Layer 6 of a small transformer language model trained on English Wikipedia (9 layers, counted from 0, width 96).
A neuron adds its activation times its output weights to the MLP's output. To switch it off is to set its activation to zero at one token and run the rest of the model.

Output weights of the MLP neurons that the questions are about. A number n stands for (n - 128) times 0.0016.
n3: 104, 143, 106, 40, 131, 181, 134, 93, 156, 133, 105, 111, 130, 104, 132, 170, 152, 129, 121, 89, 128, 122, 182, 114, 86, 171, 174, 164, 112, 143, 172, 134, 146, 134, 120, 139, 127, 117, 154, 31, 128, 107, 139, 153, 115, 132, 84, 127, 117, 135, 99, 87, 104, 79, 143, 161, 129, 134, 115, 144, 130, 191, 160, 98, 94, 147, 89, 128, 153, 146, 152, 98, 129, 108, 141, 112, 117, 157, 130, 98, 139, 111, 111, 98, 85, 156, 151, 150, 158, 129, 104, 118, 139, 97, 153, 87
n10: 102, 117, 108, 87, 146, 105, 114, 134, 132, 118, 134, 162, 139, 68, 126, 65, 121, 111, 159, 107, 127, 122, 142, 93, 119, 140, 147, 121, 145, 132, 134, 69, 152, 73, 149, 189, 108, 165, 145, 141, 142, 132, 148, 134, 101, 115, 148, 138, 121, 138, 130, 148, 134, 133, 137, 157, 173, 178, 49, 143, 145, 147, 135, 125, 144, 137, 82, 128, 60, 128, 116, 158, 137, 164, 129, 94, 105, 172, 166, 139, 144, 154, 130, 214, 146, 80, 109, 129, 96, 152, 105, 181, 123, 115, 135, 188
n27: 106, 65, 156, 162, 71, 132, 135, 116, 154, 145, 184, 115, 156, 100, 110, 172, 73, 95, 109, 148, 142, 65, 147, 133, 118, 120, 148, 152, 98, 148, 126, 107, 173, 113, 139, 158, 126, 140, 120, 149, 91, 133, 122, 160, 118, 148, 158, 142, 175, 95, 105, 154, 123, 158, 162, 135, 92, 131, 160, 126, 108, 123, 125, 144, 79, 100, 189, 167, 100, 83, 100, 80, 190, 188, 92, 118, 180, 101, 153, 128, 81, 109, 171, 116, 68, 112, 101, 130, 87, 142, 114, 104, 119, 169, 139, 115
n91: 122, 81, 122, 101, 80, 116, 146, 116, 145, 111, 135, 152, 119, 186, 83, 156, 159, 167, 163, 81, 153, 170, 155, 148, 139, 148, 153, 112, 162, 187, 140, 128, 96, 121, 116, 105, 153, 128, 116, 138, 130, 104, 126, 133, 130, 173, 129, 135, 160, 88, 151, 107, 162, 144, 151, 99, 120, 123, 166, 109, 90, 114, 136, 98, 160, 101, 133, 121, 124, 121, 111, 144, 84, 111, 106, 106, 92, 97, 165, 143, 136, 150, 175, 161, 134, 116, 150, 83, 127, 157, 123, 122, 169, 112, 151, 141
n106: 116, 131, 118, 102, 163, 131, 101, 148, 140, 76, 82, 176, 129, 101, 147, 137, 114, 100, 48, 140, 132, 153, 102, 155, 162, 176, 135, 151, 136, 113, 113, 154, 155, 128, 135, 119, 162, 133, 84, 39, 116, 181, 97, 90, 133, 112, 110, 98, 135, 128, 168, 86, 55, 90, 112, 109, 183, 164, 126, 168, 88, 156, 119, 128, 67, 110, 153, 130, 180, 51, 85, 132, 142, 101, 155, 115, 144, 119, 95, 122, 116, 157, 148, 173, 160, 137, 113, 107, 158, 142, 99, 147, 194, 158, 117, 111
n109: 140, 99, 154, 124, 118, 111, 108, 88, 80, 74, 157, 175, 106, 116, 86, 111, 144, 103, 87, 102, 114, 133, 152, 126, 166, 172, 144, 149, 107, 105, 113, 132, 130, 153, 150, 189, 168, 108, 134, 146, 108, 110, 188, 160, 111, 146, 189, 128, 92, 134, 172, 156, 95, 131, 140, 98, 109, 135, 86, 150, 118, 125, 118, 134, 154, 100, 167, 119, 128, 125, 97, 122, 111, 91, 122, 82, 80, 149, 139, 101, 86, 78, 104, 112, 152, 161, 143, 134, 66, 144, 135, 87, 157, 164, 130, 157
n110: 166, 101, 130, 109, 154, 132, 148, 121, 166, 185, 134, 155, 127, 137, 147, 127, 111, 101, 111, 122, 83, 157, 108, 153, 130, 110, 90, 66, 129, 128, 102, 62, 164, 106, 89, 57, 77, 173, 112, 143, 149, 189, 85, 170, 143, 155, 138, 137, 100, 72, 110, 154, 53, 157, 129, 79, 152, 139, 135, 212, 100, 96, 66, 120, 127, 144, 131, 74, 84, 155, 129, 165, 133, 130, 105, 92, 147, 126, 81, 143, 97, 109, 137, 131, 120, 124, 79, 90, 105, 124, 142, 154, 149, 149, 95, 112
n112: 180, 138, 164, 107, 132, 143, 149, 133, 167, 95, 104, 123, 158, 108, 97, 177, 202, 105, 120, 171, 145, 91, 117, 82, 136, 172, 125, 97, 119, 168, 132, 189, 125, 142, 89, 94, 96, 141, 130, 181, 118, 118, 147, 72, 156, 82, 98, 156, 111, 143, 103, 114, 126, 102, 125, 164, 138, 99, 153, 136, 115, 178, 137, 148, 79, 120, 102, 168, 174, 126, 160, 124, 123, 133, 149, 4, 147, 131, 141, 106, 144, 142, 124, 183, 119, 159, 99, 148, 132, 164, 103, 144, 153, 125, 122, 113
n136: 88, 109, 87, 187, 177, 153, 115, 139, 99, 102, 111, 99, 153, 194, 117, 162, 119, 131, 156, 144, 106, 31, 137, 137, 118, 92, 114, 186, 117, 117, 127, 56, 82, 121, 137, 166, 138, 141, 156, 180, 165, 120, 172, 134, 147, 152, 97, 171, 151, 111, 114, 167, 73, 135, 117, 168, 116, 111, 172, 126, 128, 124, 107, 89, 162, 119, 132, 90, 153, 170, 131, 122, 148, 145, 127, 117, 139, 142, 171, 115, 95, 177, 99, 146, 132, 114, 109, 154, 134, 141, 112, 96, 148, 98, 140, 97
n148: 104, 85, 49, 171, 112, 101, 135, 188, 108, 180, 118, 146, 116, 114, 161, 106, 141, 125, 128, 125, 107, 180, 95, 119, 97, 102, 130, 79, 94, 133, 131, 67, 143, 165, 146, 115, 113, 64, 148, 115, 124, 167, 100, 165, 134, 174, 168, 126, 129, 131, 111, 138, 121, 93, 154, 119, 111, 104, 200, 139, 119, 137, 169, 124, 130, 134, 98, 117, 130, 171, 109, 93, 101, 124, 104, 172, 131, 114, 148, 116, 121, 125, 88, 91, 97, 108, 139, 120, 137, 168, 120, 135, 111, 134, 114, 150
n162: 162, 121, 128, 112, 169, 128, 151, 181, 43, 105, 85, 67, 165, 134, 110, 128, 129, 108, 118, 138, 123, 92, 146, 130, 137, 141, 73, 135, 84, 177, 104, 131, 130, 127, 103, 139, 109, 159, 153, 125, 173, 105, 109, 76, 157, 102, 124, 141, 122, 145, 107, 96, 126, 161, 157, 95, 138, 146, 130, 104, 183, 130, 109, 147, 136, 148, 140, 164, 111, 133, 133, 119, 157, 158, 177, 144, 148, 128, 126, 147, 51, 164, 140, 134, 128, 165, 139, 48, 110, 150, 118, 153, 154, 138, 67, 156
n193: 126, 125, 145, 188, 54, 98, 131, 119, 122, 87, 91, 114, 122, 96, 163, 92, 150, 135, 154, 115, 188, 56, 124, 102, 101, 97, 143, 152, 143, 157, 76, 69, 103, 172, 138, 105, 168, 143, 110, 115, 137, 159, 136, 198, 160, 71, 173, 90, 88, 126, 153, 105, 82, 130, 145, 138, 169, 150, 117, 95, 117, 192, 163, 129, 126, 136, 88, 137, 130, 135, 76, 127, 150, 114, 139, 178, 118, 131, 165, 111, 131, 134, 98, 89, 180, 168, 163, 108, 86, 130, 115, 159, 167, 165, 58, 122
n196: 152, 72, 127, 134, 165, 125, 81, 113, 91, 130, 98, 149, 128, 133, 115, 188, 134, 110, 81, 140, 81, 155, 127, 124, 115, 97, 145, 91, 103, 115, 121, 105, 108, 115, 165, 149, 98, 109, 164, 98, 156, 129, 146, 133, 143, 153, 139, 179, 114, 126, 126, 142, 123, 106, 148, 178, 145, 124, 105, 153, 135, 90, 136, 99, 140, 115, 89, 120, 62, 181, 195, 179, 84, 103, 123, 185, 105, 103, 93, 135, 60, 121, 111, 188, 146, 143, 143, 60, 139, 141, 56, 154, 153, 133, 175, 123
n215: 183, 113, 109, 89, 99, 136, 124, 114, 118, 135, 154, 127, 115, 158, 101, 138, 117, 200, 119, 129, 117, 102, 164, 93, 133, 126, 93, 86, 158, 111, 104, 143, 124, 73, 118, 133, 91, 58, 144, 117, 127, 120, 97, 167, 133, 119, 159, 143, 130, 163, 146, 135, 71, 98, 125, 134, 151, 127, 118, 115, 97, 123, 133, 104, 131, 109, 140, 132, 140, 114, 94, 89, 176, 128, 69, 125, 57, 119, 68, 167, 82, 109, 133, 116, 96, 93, 151, 156, 116, 100, 137, 102, 112, 88, 178, 130
n228: 95, 121, 126, 156, 119, 141, 109, 143, 138, 147, 111, 124, 144, 109, 114, 99, 172, 86, 151, 155, 108, 162, 108, 118, 98, 91, 102, 83, 115, 154, 90, 163, 197, 116, 161, 59, 138, 134, 74, 171, 107, 183, 114, 141, 146, 92, 155, 176, 99, 143, 149, 165, 115, 127, 146, 129, 106, 98, 112, 131, 187, 153, 134, 143, 142, 140, 116, 117, 109, 145, 80, 182, 164, 141, 111, 145, 141, 144, 145, 104, 78, 166, 122, 143, 123, 161, 123, 123, 172, 167, 101, 191, 166, 99, 142, 171
n243: 132, 135, 162, 131, 112, 183, 103, 127, 135, 150, 132, 127, 160, 49, 129, 132, 110, 73, 103, 122, 157, 181, 138, 117, 179, 156, 131, 146, 95, 107, 163, 104, 127, 157, 113, 133, 166, 109, 162, 146, 155, 137, 142, 137, 151, 102, 101, 132, 198, 75, 71, 121, 202, 124, 170, 105, 96, 139, 126, 148, 127, 145, 81, 133, 139, 137, 153, 152, 102, 123, 176, 144, 174, 130, 109, 130, 148, 194, 135, 148, 175, 143, 160, 118, 159, 180, 99, 106, 137, 163, 145, 72, 98, 104, 132, 147

Each question names a token from some text and the token that comes next. It shows the activations a of the neurons there, in the order above. A number n stands for (n - 128) times 0.053.

Then comes g, the gradient of the next token's log-probability with respect to the MLP's output, scaled to length 1. A neuron's effect is roughly proportional to its activation times (output weights . g). A number n stands for (n - 128) times 0.0032.

"l", then "a"
a: 125, 129, 123, 116, 135, 128, 128, 176, 128, 128, 134, 124, 127, 126, 123, 126
g: 188, 97, 85, 132, 158, 147, 144, 187, 106, 121, 138, 116, 151, 143, 159, 130, 146, 142, 201, 134, 156, 113, 76, 170, 147, 138, 144, 128, 197, 154, 164, 123, 134, 173, 101, 104, 115, 76, 106, 123, 131, 91, 134, 105, 113, 129, 138, 112, 123, 111, 127, 100, 94, 182, 95, 97, 130, 85, 130, 154, 177, 189, 35, 140, 153, 122, 87, 182, 190, 133, 135, 138, 152, 132, 91, 60, 137, 104, 82, 140, 162, 138, 163, 152, 128, 146, 124, 85, 92, 70, 134, 102, 142, 163, 122, 116
Switching off which neuron hurts the next token most? n112

"n", then "es"
a: 156, 128, 125, 134, 131, 128, 129, 134, 101, 149, 126, 131, 136, 126, 120, 100
g: 144, 87, 101, 135, 222, 121, 102, 161, 131, 82, 120, 147, 163, 102, 151, 122, 170, 162, 164, 103, 187, 188, 174, 136, 100, 90, 151, 107, 106, 124, 108, 152, 150, 100, 122, 86, 82, 130, 151, 83, 92, 108, 176, 154, 181, 165, 110, 106, 176, 148, 161, 72, 152, 130, 184, 119, 70, 131, 100, 156, 127, 170, 129, 143, 135, 133, 57, 100, 87, 102, 96, 101, 148, 101, 102, 137, 122, 110, 119, 111, 141, 69, 76, 140, 119, 151, 138, 147, 125, 110, 89, 162, 168, 141, 133, 141
Switching off which neuron hurts the next token most? n3

"S", then "et"
a: 129, 132, 131, 131, 134, 127, 127, 125, 126, 125, 125, 122, 131, 125, 128, 131
g: 141, 132, 117, 138, 98, 117, 98, 110, 144, 136, 187, 140, 135, 144, 126, 128, 225, 154, 115, 125, 120, 140, 148, 73, 163, 122, 199, 144, 105, 133, 108, 171, 142, 166, 128, 90, 123, 194, 123, 139, 82, 62, 161, 130, 129, 132, 113, 70, 169, 169, 130, 163, 155, 134, 119, 145, 142, 77, 149, 140, 117, 162, 119, 104, 214, 135, 114, 102, 148, 102, 174, 69, 102, 175, 168, 146, 146, 91, 140, 112, 100, 116, 81, 134, 114, 141, 128, 101, 124, 143, 181, 139, 112, 187, 143, 62
Which neuron, switched off, raises the next token's probability most? n106

"or", then "ian"
a: 100, 127, 126, 126, 131, 122, 126, 136, 132, 101, 126, 128, 131, 103, 124, 129
g: 166, 97, 209, 156, 123, 137, 133, 166, 148, 104, 155, 111, 125, 106, 144, 123, 98, 58, 150, 132, 158, 166, 122, 121, 174, 117, 113, 88, 171, 114, 158, 126, 135, 184, 174, 124, 167, 133, 178, 128, 128, 128, 173, 148, 161, 95, 103, 167, 63, 77, 135, 119, 134, 135, 102, 122, 134, 158, 62, 178, 142, 176, 66, 125, 114, 134, 93, 106, 139, 167, 122, 84, 116, 78, 124, 207, 135, 148, 132, 120, 125, 154, 77, 142, 75, 132, 130, 93, 79, 156, 136, 116, 137, 119, 143, 67
Switching off which neuron hurts the next token most? n215

"4", then "8"
a: 126, 131, 129, 128, 128, 111, 126, 128, 124, 129, 128, 133, 121, 130, 127, 127
g: 168, 134, 137, 95, 185, 159, 87, 124, 166, 128, 121, 180, 168, 157, 112, 117, 103, 161, 158, 219, 125, 164, 144, 120, 134, 134, 137, 125, 126, 145, 149, 114, 143, 128, 155, 173, 206, 135, 92, 118, 114, 182, 116, 98, 150, 178, 140, 136, 119, 210, 175, 161, 116, 100, 112, 93, 88, 121, 113, 101, 66, 223, 84, 160, 140, 110, 145, 128, 87, 114, 108, 158, 139, 125, 139, 96, 90, 130, 130, 162, 146, 139, 120, 60, 129, 141, 87, 151, 115, 126, 154, 127, 115, 145, 181, 136
Which neuron, switched off, raises the next token's probability most? n109

"00", then "1"
a: 126, 119, 129, 127, 151, 129, 129, 124, 133, 126, 98, 134, 132, 123, 123, 127
g: 116, 117, 173, 100, 107, 113, 100, 106, 157, 107, 94, 154, 98, 175, 107, 94, 91, 152, 95, 112, 127, 138, 48, 167, 148, 131, 132, 149, 91, 173, 84, 103, 117, 62, 118, 85, 125, 67, 127, 164, 132, 102, 134, 119, 128, 164, 164, 132, 82, 98, 116, 159, 117, 104, 148, 168, 141, 97, 133, 153, 117, 91, 87, 137, 103, 121, 102, 101, 144, 119, 152, 174, 194, 106, 42, 200, 118, 124, 175, 141, 134, 144, 142, 114, 134, 166, 106, 185, 149, 151, 114, 96, 91, 186, 92, 105
Which two neurons, each switched off alone, lower its probability most, in order? n162, n10

" the", then " r"
a: 131, 131, 128, 127, 126, 128, 125, 132, 133, 123, 131, 129, 134, 128, 148, 131
g: 146, 141, 148, 104, 170, 144, 121, 174, 181, 135, 106, 119, 152, 163, 116, 127, 89, 82, 99, 116, 144, 133, 116, 62, 144, 127, 94, 103, 145, 113, 113, 91, 109, 105, 156, 214, 108, 127, 132, 125, 127, 163, 116, 92, 153, 109, 129, 43, 152, 127, 143, 115, 158, 91, 144, 144, 84, 111, 164, 131, 76, 163, 107, 77, 163, 137, 175, 155, 107, 84, 140, 113, 150, 36, 140, 149, 130, 128, 114, 146, 97, 69, 99, 102, 82, 71, 140, 159, 91, 200, 147, 103, 102, 156, 121, 120
Which neuron, switched off, raises the next token's probability most? n228

"v", then "il"
a: 199, 133, 96, 101, 135, 183, 134, 130, 126, 134, 132, 141, 127, 102, 126, 130
g: 83, 125, 70, 146, 104, 42, 120, 131, 146, 124, 136, 151, 140, 118, 97, 176, 154, 121, 125, 104, 153, 130, 116, 128, 134, 156, 127, 177, 86, 97, 175, 138, 151, 182, 112, 142, 149, 125, 103, 117, 118, 193, 130, 126, 114, 109, 155, 143, 131, 133, 148, 171, 148, 108, 132, 164, 129, 132, 153, 165, 136, 80, 117, 111, 80, 99, 198, 169, 73, 181, 84, 210, 73, 115, 127, 198, 104, 122, 87, 133, 99, 91, 139, 117, 179, 129, 115, 96, 96, 183, 165, 138, 159, 132, 92, 153
Switching off which neuron hurts the next token most? n109

" 1", then "4"
a: 125, 129, 126, 116, 162, 135, 127, 136, 133, 125, 123, 103, 127, 127, 128, 126
g: 129, 111, 136, 107, 124, 127, 90, 158, 124, 84, 110, 83, 90, 120, 117, 162, 136, 90, 89, 62, 143, 101, 79, 91, 154, 77, 117, 98, 131, 128, 58, 111, 102, 133, 98, 104, 131, 97, 136, 154, 155, 109, 164, 139, 123, 142, 104, 103, 118, 136, 125, 171, 118, 158, 162, 146, 135, 156, 112, 116, 125, 97, 144, 143, 90, 181, 167, 136, 134, 158, 159, 158, 161, 183, 95, 211, 157, 131, 138, 87, 140, 167, 133, 146, 146, 104, 106, 199, 128, 214, 98, 63, 143, 114, 61, 87
Which neuron, switched off, raises the next token's probability most? n193

"b", then " W"
a: 137, 125, 131, 130, 119, 123, 128, 140, 130, 126, 156, 117, 101, 123, 116, 133
g: 153, 166, 94, 69, 100, 131, 143, 163, 177, 117, 159, 124, 103, 124, 215, 128, 133, 140, 127, 165, 132, 107, 140, 145, 142, 132, 112, 155, 163, 157, 106, 119, 132, 137, 90, 117, 88, 185, 108, 96, 106, 136, 138, 127, 164, 115, 103, 108, 140, 205, 179, 61, 64, 103, 188, 152, 110, 151, 115, 89, 131, 157, 88, 96, 142, 118, 54, 167, 89, 101, 171, 131, 158, 109, 128, 117, 131, 167, 154, 102, 156, 135, 86, 121, 86, 133, 155, 90, 109, 115, 86, 192, 89, 125, 137, 163
Switching off which neuron hurts the next token most? n162

"1", then ","
a: 128, 136, 122, 128, 104, 131, 143, 128, 124, 126, 112, 128, 124, 129, 125, 132
g: 118, 127, 108, 117, 209, 131, 132, 152, 120, 77, 147, 189, 111, 104, 111, 56, 85, 139, 103, 145, 94, 95, 57, 118, 82, 181, 157, 121, 68, 124, 112, 90, 97, 152, 65, 57, 79, 99, 105, 108, 82, 106, 136, 194, 131, 116, 110, 104, 169, 150, 121, 119, 131, 172, 126, 140, 145, 157, 128, 148, 143, 176, 139, 164, 81, 119, 98, 83, 149, 151, 161, 138, 106, 165, 161, 116, 116, 139, 127, 92, 122, 107, 93, 141, 114, 106, 120, 152, 139, 177, 164, 133, 176, 93, 133, 142
Which neuron, switched off, raises the next token's probability most? n106

"or", then "al"
a: 132, 128, 192, 134, 130, 124, 153, 140, 123, 120, 128, 111, 127, 101, 128, 120
g: 125, 146, 108, 145, 142, 124, 152, 142, 122, 166, 147, 42, 212, 155, 119, 113, 87, 94, 176, 188, 131, 130, 83, 113, 174, 148, 120, 193, 105, 100, 145, 93, 192, 140, 154, 105, 112, 123, 126, 135, 133, 125, 126, 140, 133, 114, 112, 64, 189, 142, 120, 64, 160, 151, 119, 135, 119, 129, 111, 124, 157, 171, 122, 159, 147, 139, 183, 133, 131, 164, 133, 128, 194, 111, 50, 102, 106, 110, 138, 127, 125, 117, 97, 80, 138, 98, 130, 100, 131, 129, 207, 84, 130, 158, 86, 112
Switching off which neuron hurts the next token most? n27

"l", then " l"
a: 146, 128, 128, 130, 132, 127, 119, 126, 126, 126, 133, 122, 165, 130, 125, 127
g: 117, 133, 241, 142, 181, 147, 96, 134, 97, 151, 148, 80, 118, 142, 142, 113, 94, 145, 143, 142, 71, 123, 149, 75, 103, 143, 141, 69, 139, 112, 109, 165, 81, 134, 157, 116, 135, 81, 139, 94, 159, 126, 87, 98, 115, 97, 110, 122, 124, 132, 175, 120, 145, 93, 103, 105, 122, 119, 173, 163, 67, 151, 166, 111, 40, 125, 91, 137, 103, 82, 172, 117, 143, 128, 165, 90, 162, 130, 80, 176, 88, 93, 118, 159, 98, 116, 148, 151, 149, 109, 164, 128, 134, 140, 177, 159
Switching off which neuron hurts the next token most? n196

"e", then " by"
a: 129, 156, 138, 137, 131, 119, 125, 131, 125, 160, 125, 128, 124, 127, 113, 129
g: 116, 137, 109, 105, 109, 153, 141, 145, 149, 107, 218, 126, 122, 145, 114, 160, 132, 171, 125, 162, 145, 116, 130, 159, 127, 160, 157, 183, 123, 110, 143, 120, 125, 109, 92, 150, 123, 109, 106, 122, 126, 138, 107, 135, 139, 61, 122, 199, 172, 75, 126, 110, 115, 141, 168, 191, 138, 139, 139, 141, 119, 106, 128, 68, 172, 157, 151, 67, 99, 150, 132, 166, 149, 155, 89, 136, 132, 109, 128, 99, 124, 91, 131, 144, 143, 114, 26, 242, 97, 106, 133, 112, 167, 86, 141, 167
Which two neurons, each switched off alone, lower its probability most, in order? n10, n27

"0", then "2"
a: 122, 125, 127, 129, 128, 131, 132, 127, 132, 132, 122, 131, 127, 129, 127, 131
g: 105, 127, 190, 127, 100, 74, 119, 81, 141, 112, 93, 121, 47, 145, 139, 170, 146, 148, 116, 92, 109, 122, 107, 160, 127, 123, 137, 138, 101, 169, 95, 113, 115, 98, 137, 101, 142, 54, 133, 173, 145, 64, 132, 124, 72, 141, 130, 119, 103, 105, 95, 155, 151, 106, 94, 162, 145, 90, 148, 154, 140, 92, 140, 149, 91, 123, 115, 129, 144, 140, 133, 194, 219, 154, 76, 230, 166, 154, 124, 114, 104, 124, 146, 143, 110, 140, 94, 183, 148, 129, 133, 116, 128, 155, 78, 122
Switching off which neuron hurts the next token most? n162

" e", then "ar"
a: 130, 126, 124, 130, 133, 128, 129, 139, 131, 73, 127, 119, 127, 123, 248, 104
g: 104, 144, 74, 93, 105, 127, 67, 116, 143, 146, 104, 144, 92, 116, 132, 156, 137, 163, 201, 183, 133, 146, 167, 161, 116, 164, 106, 150, 91, 182, 112, 118, 178, 116, 153, 99, 160, 136, 133, 150, 83, 128, 129, 151, 115, 127, 120, 82, 149, 157, 165, 106, 99, 124, 188, 148, 188, 146, 103, 100, 121, 92, 96, 139, 109, 92, 130, 153, 144, 170, 55, 115, 85, 73, 116, 164, 120, 92, 103, 121, 143, 112, 66, 169, 67, 125, 98, 107, 105, 108, 143, 109, 205, 92, 155, 138
Switching off which neuron hurts the next token most? n228

"y", then " |"
a: 138, 127, 106, 117, 119, 144, 133, 125, 133, 117, 140, 119, 129, 114, 123, 128
g: 171, 136, 125, 126, 94, 131, 156, 95, 85, 128, 130, 126, 134, 161, 178, 136, 150, 80, 129, 146, 170, 112, 157, 169, 183, 90, 89, 91, 194, 81, 142, 87, 127, 130, 130, 188, 144, 185, 150, 170, 142, 127, 105, 154, 76, 175, 115, 137, 138, 171, 74, 93, 113, 55, 160, 127, 88, 102, 84, 123, 89, 105, 116, 122, 153, 137, 169, 170, 75, 103, 106, 93, 99, 155, 160, 80, 134, 100, 101, 91, 141, 152, 168, 129, 76, 131, 120, 162, 137, 99, 161, 170, 117, 94, 127, 133
Which neuron, switched off, raises the next token's probability most? n27

"4", then "0"
a: 124, 132, 130, 126, 128, 127, 139, 124, 128, 124, 129, 122, 125, 128, 128, 128
g: 82, 139, 129, 98, 166, 68, 151, 137, 99, 158, 96, 135, 54, 162, 149, 154, 133, 122, 131, 166, 89, 154, 92, 161, 126, 117, 123, 128, 85, 152, 132, 106, 84, 117, 97, 72, 140, 101, 159, 164, 119, 114, 175, 121, 106, 135, 160, 106, 48, 108, 132, 99, 121, 164, 123, 159, 152, 101, 109, 169, 143, 165, 158, 129, 89, 144, 97, 112, 150, 159, 151, 176, 180, 104, 112, 178, 157, 125, 159, 92, 121, 130, 68, 158, 160, 135, 81, 160, 218, 95, 126, 91, 121, 181, 104, 128
Switching off which neuron hurts the next token most? n110

"4", then "7"
a: 123, 129, 130, 128, 132, 122, 137, 122, 127, 130, 126, 126, 127, 129, 128, 130
g: 118, 153, 208, 127, 114, 77, 153, 65, 109, 115, 122, 113, 42, 142, 120, 153, 113, 133, 105, 91, 109, 145, 120, 156, 132, 140, 127, 120, 120, 179, 96, 97, 90, 80, 161, 105, 158, 55, 157, 192, 141, 87, 157, 118, 64, 160, 126, 82, 117, 111, 114, 140, 138, 113, 74, 171, 124, 90, 160, 140, 133, 103, 128, 139, 84, 144, 116, 128, 134, 133, 124, 213, 184, 161, 117, 205, 172, 133, 118, 103, 111, 152, 121, 152, 121, 137, 80, 156, 166, 119, 131, 120, 126, 111, 109, 137
Switching off which neuron hurts the next token most? n3

" s", then "ing"
a: 129, 128, 129, 128, 124, 134, 128, 127, 125, 127, 124, 116, 129, 130, 131, 122
g: 120, 93, 102, 159, 123, 139, 64, 116, 159, 139, 166, 164, 114, 133, 137, 120, 88, 126, 154, 136, 127, 118, 132, 156, 108, 149, 84, 103, 127, 158, 164, 166, 158, 153, 135, 157, 113, 169, 57, 88, 138, 73, 73, 152, 125, 101, 56, 163, 134, 223, 115, 116, 157, 131, 111, 119, 105, 136, 215, 124, 161, 123, 119, 161, 127, 91, 106, 75, 122, 94, 128, 154, 164, 90, 117, 110, 135, 108, 91, 141, 181, 173, 123, 98, 147, 77, 103, 78, 181, 131, 88, 118, 106, 115, 165, 124
Switching off which neuron hurts the next token most? n193

" -", then "6"
a: 127, 131, 127, 129, 130, 131, 127, 121, 123, 101, 124, 134, 135, 129, 119, 123
g: 118, 111, 128, 103, 166, 71, 123, 108, 66, 109, 125, 118, 82, 197, 128, 147, 84, 148, 117, 162, 91, 145, 51, 106, 159, 104, 137, 127, 93, 193, 136, 81, 121, 83, 123, 116, 163, 88, 158, 173, 127, 120, 151, 119, 131, 154, 97, 122, 85, 123, 140, 152, 140, 141, 145, 172, 110, 132, 120, 129, 148, 136, 133, 153, 46, 112, 146, 127, 87, 181, 116, 201, 131, 133, 109, 128, 173, 177, 117, 122, 146, 137, 95, 169, 161, 149, 35, 164, 180, 103, 125, 102, 142, 119, 116, 143
Switching off which neuron hurts the next token most? n196

" O", then "ff"
a: 126, 130, 120, 128, 128, 130, 116, 131, 128, 131, 127, 125, 122, 127, 151, 126
g: 159, 125, 143, 203, 140, 128, 154, 113, 69, 120, 132, 160, 132, 158, 144, 81, 148, 128, 113, 50, 107, 98, 110, 88, 112, 127, 102, 149, 100, 124, 96, 142, 103, 162, 141, 150, 148, 127, 122, 111, 125, 108, 157, 179, 110, 160, 146, 173, 154, 141, 145, 126, 147, 119, 85, 207, 119, 122, 86, 112, 146, 133, 108, 211, 143, 157, 183, 101, 91, 115, 154, 101, 164, 125, 199, 132, 146, 182, 144, 164, 111, 77, 168, 138, 119, 171, 80, 142, 126, 157, 152, 172, 184, 125, 77, 167
Which two neurons, each switched off alone, lower its probability most, in order? n228, n110

"ion", then " c"
a: 141, 129, 128, 117, 132, 130, 133, 128, 119, 131, 126, 132, 124, 154, 121, 133
g: 134, 80, 159, 121, 114, 84, 72, 92, 94, 97, 99, 118, 114, 135, 129, 106, 141, 117, 169, 164, 22, 154, 98, 115, 103, 105, 161, 120, 110, 82, 166, 149, 119, 145, 105, 107, 98, 112, 101, 145, 181, 119, 99, 128, 178, 125, 125, 161, 101, 32, 97, 133, 145, 135, 138, 153, 102, 142, 93, 92, 128, 204, 119, 85, 84, 110, 115, 171, 143, 106, 136, 106, 90, 103, 150, 124, 137, 131, 107, 84, 107, 97, 99, 121, 151, 88, 135, 70, 168, 141, 142, 148, 101, 174, 186, 111
Which neuron, switched off, raises the next token's probability most? n215

" comp", then "os"
a: 139, 128, 126, 126, 213, 136, 135, 134, 129, 130, 147, 131, 127, 130, 249, 133
g: 146, 133, 173, 138, 86, 100, 105, 141, 178, 150, 77, 112, 129, 141, 163, 100, 92, 148, 161, 89, 137, 145, 62, 118, 119, 174, 125, 108, 88, 153, 95, 119, 138, 106, 120, 149, 188, 114, 184, 137, 147, 139, 110, 169, 131, 114, 116, 110, 122, 68, 73, 111, 129, 112, 130, 123, 150, 135, 133, 163, 98, 117, 52, 121, 90, 125, 159, 161, 117, 111, 81, 63, 144, 80, 146, 126, 97, 145, 180, 120, 147, 86, 114, 135, 90, 165, 126, 128, 101, 99, 92, 102, 112, 209, 65, 198
Switching off which neuron hurts the next token most? n106

" st", then "u"
a: 130, 128, 121, 128, 128, 139, 129, 136, 128, 122, 129, 108, 126, 134, 155, 129
g: 143, 126, 95, 143, 209, 170, 139, 83, 131, 137, 137, 111, 130, 110, 162, 94, 143, 98, 144, 158, 98, 184, 108, 120, 97, 178, 88, 107, 125, 87, 97, 141, 175, 107, 154, 136, 79, 67, 170, 98, 101, 197, 126, 152, 94, 139, 107, 121, 182, 129, 106, 121, 137, 109, 99, 140, 159, 165, 124, 175, 150, 210, 174, 68, 137, 83, 126, 130, 164, 204, 153, 109, 109, 105, 127, 192, 110, 90, 128, 104, 144, 128, 140, 131, 96, 138, 133, 198, 133, 122, 115, 135, 118, 139, 141, 104
Switching off which neuron hurts the next token most? n193

" |", then " 1"
a: 123, 131, 128, 128, 154, 128, 137, 128, 130, 135, 132, 129, 129, 127, 128, 128
g: 103, 75, 146, 101, 113, 112, 130, 107, 131, 62, 137, 153, 76, 125, 104, 171, 153, 128, 73, 137, 154, 107, 40, 139, 144, 66, 136, 126, 119, 127, 44, 121, 171, 50, 77, 195, 157, 111, 91, 133, 159, 165, 143, 129, 102, 150, 123, 94, 143, 138, 123, 164, 117, 78, 156, 89, 124, 138, 143, 127, 157, 119, 153, 99, 119, 127, 122, 159, 85, 125, 166, 130, 169, 138, 105, 170, 102, 139, 151, 157, 136, 163, 183, 126, 191, 94, 128, 114, 158, 128, 153, 104, 101, 134, 73, 135
Switching off which neuron hurts the next token most? n106

"ro", then "p"
a: 128, 135, 138, 69, 129, 128, 105, 121, 127, 181, 127, 130, 161, 127, 136, 126
g: 106, 156, 62, 153, 133, 77, 150, 152, 73, 140, 101, 153, 119, 73, 103, 145, 100, 154, 126, 73, 116, 99, 119, 150, 126, 148, 91, 147, 97, 162, 146, 81, 140, 111, 133, 153, 133, 115, 178, 152, 98, 121, 74, 169, 40, 132, 98, 53, 146, 102, 143, 138, 117, 132, 147, 81, 134, 117, 97, 136, 99, 108, 130, 139, 94, 97, 170, 113, 116, 217, 122, 158, 115, 134, 73, 154, 144, 104, 132, 177, 87, 48, 92, 172, 151, 100, 133, 158, 109, 108, 112, 114, 124, 126, 151, 134
Switching off which neuron hurts the next token most? n148